Layer 3 of a small transformer language model trained on English Wikipedia (13 layers, counted from 0, width 96). Numbers have three digits each and are written without spaces.
A neuron's activation on a vector x is GELU(weights . x + bias), where the dot is the dot product.

Input weights of the MLP neurons that the questions are about. A number n stands for (n - 500) times 0.0015.
n19 (bias -0.049): 628595492557414302529538396395573511491542646365495493548314449582539571332439564661460475549435665615448431514579577370509530353481717520497480631425276289495522595542536429615562561443503392444502604413524236540635413371524448364425536454485497505273622723425465487617558588745571527495
n23 (bias -0.063): 575459521428406448420556494507622573440415521575643514620592557430434264463602517438622577518406654490576364563645374288514587449436534342474522510660592267588519541482719620484519469398519531446591454332431400416393511508514469399423552516404514576678520466402529352469410568472365610433
n33 (bias -0.123): 334529441365665337442541514499448567521340320489729415553289316202664532465743502666341557585467497316532575607237492439299469547551572348389536587587519333525355578521421596450549811481673667410477577536624481471565628425293541618690587581553486581497418613473500567374534434712563501548
n47 (bias -0.000): 586598471777457521382406531499594479535494385412619474542385642543528680557413604384490585385406438380302468326493533627510297391476704535385447369600523594529780573625473442416589426618464328418477446585552487488529545694587193490572746376439453501538617678468552612474434569354445617391
n70 (bias -0.098): 493576790431452563522470447568596571428480530461495503535515467522472355498447495561596536424424224425492416389629333498395483633479508535559553657439424549593387415546628599574512615561518350549463440528600570386575438589411364648505397618498599464666550585503340583594604613622453418476
n76 (bias -0.094): 510503488441309443538630629533421492702376571554404436699695520452210582548480504602582455541339434373416504391535365442470365562469299528532480509561443707465483584530610560503511441467468418422711468529548227467487536513546634466509600425454594444372455512525671368569448551575601396588
n80 (bias -0.035): 489573366558589490678339446601430576460541453326399283543344770400582338589776420500273615509312477754500519451475410225314298548245547550556618505469467581400591465637415449402480324549543468758648596678544411472594668698419425423507661471503490433576536390402477306233586464458580599617
n87 (bias -0.129): 337563510545483537441413553451628480497549436550479456757525349578352536552396571522417563370521505524507425251556538432394562477432595299515515357699648482402439564423668466327652517597567470619750485361513531404581442497449263551429566355511517408583568668433561495517477516483427478375
n94 (bias -0.122): 605486542448464543418497604587366554537484497443477436515542564481547499466466525509457519431373520472637488578419461455543451526662508458517583393590612413471575559472427434481502588472557494668506497434440490484498578445404534453479438471390470481471589541400418408540536485503495500454
n102 (bias -0.061): 478582736442641526469413608486436611610505544508458536391518346533630459472532303418539417695473423420665442714574395510446450452453524526536462479400502460376422506646331476648519397539302688429470594502547406507482546653482560426411630476497609400337445715448732447479384535532396417466
n111 (bias -0.084): 539522492492519548645449516554677613424530455483508531582458488440496477373552498494492402741590419472498522376432380471678620511511452617398487527691371555493549393507393623512428635426559427571379455534561415457538385550464577472475587515512484462410428485589411498490357494541396604549
n140 (bias -0.106): 471523493424537494720506536482471424604577547512473345608437412354550375504541554310613533558280333289391497522719601793405446289441569502387480507634594411438533454406523595547451463429450500529418413475574264639485588606354566673635445443648376645625339534560523725524546498452656634604
n146 (bias -0.048): 369573406584392521440385567563671525461445484545491445676498465406598533507582447427339474602516470457579492638459410339608571566558479451666493682637419413557677733326408476499452459499546397397678533333493356445484389400587506574544532613467469592302394515677435576482499432531442430602
n149 (bias -0.111): 758536630495570764790511505577469359474544553420363365335531747492457361492619391336480433475575528606503468603479224306609574508435503363403510338429428438436684601593437579339480422481618600574529420546635519342521552656337507521529431537404390353497424521490507525598297766582387519492
n156 (bias -0.059): 680504441271458448459486529522394305600518455623570374521656629489443628470612508535492528618568490359525546449433409467455510407579564492398361410545452424345466604648626592543645680476583538289504340656589373477503474673396560524547522492646320420413362380484608363489355616663359668653
n174 (bias -0.147): 377494503385503440395255609404501579487351522458368462461302298607641499581500551617552648535757586579571421544580528622439630373315430567347458555655469418575476503587487570604577437409553424444383545387627534393527400542286466597466581524532383370471484599460441536584352625521537480602
n181 (bias -0.047): 534528581593489444413413403521359385698562409537381444359415645548539267596730415512470413451565613567645513569381651531520545607562623350382566509492433519475434473505462455624618536483520490362449532299501557482454448324523258624575467484589404536431433422452579551604490509623331506497
n186 (bias -0.058): 401510525585408570539513467396689467493424376495427596452380519572642631526438507471577544691320198415632383525459620618535693478414488707484465455406568420350427676494458497522479360625591536481478352494415443335602592467438536411433669654680604410409343335560532547558328442504368589483
n190 (bias -0.102): 439738681613573585327503368736350522411565453324390577358385543487516374558564574547372643416750342532505628607469362357368506480479462588535433656352539490419296565463588424169486550328427661516413596483418809338637811685550266589478418460374467570682560490416491380545493480371613408518
n209 (bias -0.205): 305602445544533421309500352470465472502469502540522543478453716437490498585536494581372484434516462448554484397446550599591578589535671641673428285340445680447499562350437390468565694402540444418639577536370657502460594384519446497592737514435512501592703447430547387378652427446523393503
n218 (bias -0.017): 688669510493549530482498525509487538221430416472246338485548590502672352569519532491455608649425393627510563673417607454433436409515544529515530565376597698406343575511758527473502315505478541717484461524477494280551463582714673643463435582401667516561374322473565346419445690512382493408
n223 (bias -0.061): 460545585578564430514680568449536704429602728387382757498497351483512316476385523359612669598573236621522549327572443596495611491535524522352426590639580708572329374567464436589481567220530335471638363468597443607736578476500427468780420224573418506453250710501426409460386491489604546376
n241 (bias -0.050): 590487478492543490528506593389393596508579636697491523615474504596520454487681408623408533474529498538499412372620602311575552478438438486423539469381342565509474479391583531610369583536514530644361635578359561444567487569368021367557500476617407343608372634505507365526553453619527492470
n289 (bias -0.125): 635496575467470533339629492537582424433449548426465536204558445445626520530426598485393434481521569377555598589465587626556547574587417358574475572456500608533545645455395467380442416555522609398576569486486523599435572534547451386588414431415570590527493697498402552485362541474467512494
n297 (bias 0.002): 537334609674513469396556626483385476566501425567622520361469398469470383553230433624477377478283480450602526662526523547536605607543340568363673502481466428513605620400437490549463420368685545578546505487546508518495551475414500588491609293340584555651395457493385547532640509457411519511
n304 (bias -0.012): 418527633378395581622555753592581524533341386452459436635492485386536388488552604427390569475458425486488433565469517382497530681494564462538320378591263315284360489358508654540547354470451320510563548659641580572682301600395534342410495741688604636575643558426451498669495439672312522566
n319 (bias -0.071): 432471542648440487161660419723508374348412604382469577467540688573247380630344531410498587473669404450611650522788404594243574406656551370258464402394528559622454694560625414516472524400368509510301536311430660548387272628766448412614430563453394474672597547458653376655276767445347520571
n327 (bias -0.096): 561503743533424216398448526475450404482258554706502545526576456448594352671601618606302604400173646413536671410292513606462352684618402724470706526602620556453233503614557615389618532674516607468406436535495430342476394399643491472729498575459501646742522556412559458490349433604273371482
n342 (bias -0.076): 500640438499420432633414509484462416363518292541484571630535525531348450566733508523344471579598685305434597581243577721526658528250559414467557436417486605446583616411241495430597490472359596337470495525616286404469634535686490694695643505555410431407596559509526417536517412587506505337
n343 (bias -0.101): 919691607413582532411656460490509281546435519554467382372431582594500397510560600571465349539506654505498406629420490393577363397427542402611618608345455557454596573518547515398539574464443493477352711397481392484326467513494630441368474477357497533583423425652417587564560457590616553565
n377 (bias -0.075): 464508365168578387481315617426618380352473484455418449447603421650630449425535506512548541571580489473505398566524406410410617493503414436485509471553495446677667437552366563561428463328359445391315433641489417571457649500500582526457730442772537628544437370572434495502640434479621508652
n382 (bias -0.079): 468442539437471381622339503540452518461391480497367427514555518474380365582618391461617456523537465470426487417525521585405555575344466467602577389580504568417660539527360590436605646632373522602618577570482418521468551514424481367626576495355410542342472435693586488519513602413589331484

Each question shows a token from some text and the vector x that enters the MLP there. A number n stands for (n - 500) times 0.0092.

" by": 572492402359315500619544528582552668551624332425717557456495423759586617576520504292543315400343743532424639490517614550397286376624196591614497343364663281421464243554534505657477518625552381349653385590441718338592495469593509621575493558493496458492538500601492515463344514527735415364
The two highest activations, in order: n47, n327

",": 585333456376408563684541544454504417639608448522728640401528465755605722566433411281564380400336717594541592608321357456230339526678214367519446366327683459480522234382650280577534673627652298389533471609544671365602452482646634520476431581550514526416522547572560564439420387491632505496
The two highest activations, in order: n156, n94

" G": 624247505228372536814451580512481748327651593474613440429545484495655553779482427571524227446564775668539477318517437517289448517531444546543413533281591438477518269467590345518446477555688449518511525427402667238432283352406688553531527731654572501509479513567634461399516476643577442480
The neuron with the highest activation: n218

".": 656440277457458541709533462472589530589500557449776851383424454628463593679541397330602366454442616556587553587496516455314227401632255546573556538356610348520674287360538375714391611621485310306596501670478643343497365612605487411462327495497536455500596470660487526396519283552687436536
The two highest activations, in order: n343, n241

"i": 590376488378314504672579535550392535562747413351780634496380362465522681713440471401531239266609665559487617319455384535578519524630508580386386393448548467388443208319447425588365640491569300552578599441429885267472603664483512679483425804504591560346424552627542611541390489512579469284
The most active neuron and its activation: n111, at about 0.6

" a": 625325432344432520763459549489477527406634465585681513409527403694500712592680444355437198428403672597429614638597446581256345459575207486504432528359618363438560322373521551517439651534579336537724499584393685547524276397653429673471494572691631517331477550523568654361460481526616392393
The two highest activations, in order: n146, n241

" biggest": 698384364421430509636482425631476489465590436446652686499565293654363522681542389446677488534451808634611542471671509523417315629554176427411365643351483385424657302345618501415488487504708593523702560468419458505608262388654653378540458499517591556439652252471642515576570343394589324551
The neuron with the highest activation: n76

" ": 723433500271461583701562453460629481461481385610673568400494532646544814687591461379694353403534710781514594646569478420320302484564387488443447523253568305473447301451403308622425584668574314428660488540384493224552395420661492569518462525500563523478410450502682539329381413612585523469
The neuron with the highest activation: n343

"fer": 531563396404399497618562578702387609639728471462609643446500538548500620786389333338631551378421800736388519297605387519391489382620413435397614561315611542508610313305594401466293646729541400300585593312388654337555503420697588491427346685484473481384464347514530503486433499673686426376
The most active neuron and its activation: n319, at about 0.73

" The": 601259389396459555780571505563359587503586456467581636361470446680472609679524367319619378523315744669428731566685587563255280358521146508571490529309573295501501386314401424464481559659537266532611484487589526426420479600667550617481404586658526607474586560543604557389567468383555444459
The neuron with the highest activation: n140

" of": 545402428364515564540441456547418694518611441362740602366519450653528698461366496281492332460445641586524550427618436485352281395689154489522556429314709330550398254413563546503482589656547384561689438566416712305663423460660432613556374437527536522522641610674586623501449558610670491286
The most active neuron and its activation: n70, at about 1.2

"0": 630426357525317549721489626594534401391651456531563861322563544517615632697386337330664421490646699568442524622571436479457249576562346532390390426289645311467487178441499442636579543659593078476547626384459553338524471491451612562597470429622608505447614503503510491525487247635491527386
The most active neuron and its activation: n304, at about 0.42

"ja": 566386454300294582640625446526350569542639546514652614421447452419587677617637482444601303384561736647473484221521498513355517247637443369427566499291619406483453142375576496529476482679538359440492456246488871352678649488522591623359476745563557591461540529504573544398419425629652550397
The most active neuron and its activation: n181, at about 0.45

" although": 669226416298357555502554465573538574668550487483584729427523495746584540632468362386594466374413807553511583601520498622467260450587130336609386496306662432508534317416438395487460683623499511476608472545505649368680574523671674429464346497519515535428655416558411424360613381561628436360
The neuron with the highest activation: n94

"2": 541376464484386425710513564492494445369715445526652787336546463574540555710445393481665544407514655636429499611581508467568207531583352545337436403381621336482516151400532419720470645755543266397591590324480665342453450508398527600602620498588682483394404507568685492520433275529639432263
The neuron with the highest activation: n241

"ni": 550363457436266648680586530577482518454655560393692684466325413467453602730513419280655381234578673590486598261517312554422531435553554454334504382443645461351409332381422387520378531681508376542571555555386763307575701663592612621311372737551550528472482459546680697419417424461545473348
The most active neuron and its activation: n149, at about 1.3

"na": 553350537484370618609489434537455463412561489528720577374322315376580731524596462564586330399544702685483551265444425493440388455628400558326422449310576305434459159351643499429356468617495258518615504476522793449543674527610587632310464671592540609517406533657599685369424536606661738400
The neuron with the highest activation: n33

" included": 559303420351332572520616445627644662580589456443719619439463405632600546642471580211663274417375801665521622576537536359430403544620152457536469498328583353412458315263596532496390627600712432267578483592410588396598370558649577535533479472559618488479534403639541461489396466475622565436
The most active neuron and its activation: n23, at about 1.2

"U": 645332397433375417647618492561525737343514486481619700421707442614580548478597309343605147422585549821532681298471356598451414476534376523392393455334628409531621251540396489418608605687481239469450587332501585359391506444463605594505592735484576528466518479602636485455592280495604729411
Which three neurons fire most, strongest first? n111, n382, n377

"ated": 524432352406470520565477487651466592559474381470684615399373360572558601599476381233675320585593898749370495358452519431484407575563112448491410467378574459513458144356539592423382549567645266457670551522473546463488414547611615586534334483628544566460598615723565696412465421509584721494
The neuron with the highest activation: n111

"on": 512523461320528490604455519624520638528704244514829575595517361460617636439664399342572303419497687582400570189474446658400457533563422488481336592372492472613486173595392429369519472795517193330515569435563533405475488487732555522416350654468493578487559560612744435402575466427640669433
The neuron with the highest activation: n47

"lie": 598429367379361473546525383645397442559699451443564743305460369554514554611531288216559447372545756769492546340399536595415386237541292501510581541479565597510520250386515549526309644788607357452567451440328748576494536541645600502402424681484574497302443625655564616403620427770631523341
Which three neurons fire most, strongest first? n181, n289, n343

" School": 568268542269402527745412459605355577461696615467654647385516255645424642600604455304623285471561670580494615403504407508429327481691313595514417509310526608404512410669692425603499687634646316449601395507478521304459445364487589473464357693528566483307658329522728538455501364650658376391
The most active neuron and its activation: n76, at about 1.9

"7": 503399370562484527666388493657386578324448438556777733275704328636503670708491453352664397431664745694326493530416495489434504563589335436475510470299557316534443136226587474563490612683593339377547551431468600377361401435589520443497343632500591647481577490692678509439521522600704463344
The neuron with the highest activation: n382

" across": 587453457418452423463516408484491586599698394417678588299523317739490687573584514299535319603448728645498647448500403413471274580479144479543541400309535319372417391493578494476365565751633324446604488540342515425681379494714491558623531634579535454392655521618446637555471564481630487603
The most active neuron and its activation: n19, at about 0.54

"-": 595381317351412715666571553446437496369519437529671682343400447693529627544511458373647402328432733585414562676709546510415370462496333511550443353293636327467526316425590447558305640585585194283618513702495618392448432402652520695456360553455619522350561550728547567451597380640515540459
The most active neuron and its activation: n343, at about 0.15

" Than": 539308404311405437625471670596530630419594489389832762291290531481407685822554343457641399664521823587287624412382481545486242379585373489504484550355707332481359362310541494515424567635490458533550470514483577336641457487573691570461371615554444529393777642610447510463551493368469496466
The neuron with the highest activation: n33

"ke": 452473537387315529453542547667371537586656504406667793398494525535536762540426266397670407481666737677375490322486561554427308371606348513358626469296522518369415228398735493526294619591505215457634505455498738231547565534584569542439328741590464613451509421526549589478549505690558519319
The neuron with the highest activation: n70

"ung": 537313368389398484567707458515407518652649361439815745308342462616613659757443371267674360386645823614343528282500428583444403439568390461369490584393595447354459321535586537536514537681516311454526564497485708343541457486703608623432398661552544494217298597563533678405431468579484628437
The two highest activations, in order: n181, n47

"gro": 504330598439381535557389460551361492375603385618765740275408425552513731532423360505552501405692678614520581409654455611394559405288417501437482553459540450554488406363498475298363673777544189435512512443339653579648479326429624619406362645653518438574447690639496447409371275678706486652
The two highest activations, in order: n174, n241

" to": 670422290495364559575505455482534692454594315497778615360440480694483593384601421307587428478506781501563541526487484602331300446544180522581658477266559281463451420383482479550566525580522312371714396609316684348673478541634490583521528564576443391450659477492575494468462510555717612537
The neuron with the highest activation: n342

" Tam": 617239503286257556675514450511530692410785540542564656232338310542590556798494522345664307431516733657497687282575459452404428448528489549261576499472641358523456488526580386477378676638597401586505409451409626246330394528416527553451439567692546552352583576580637649432456419463570481592
The neuron with the highest activation: n174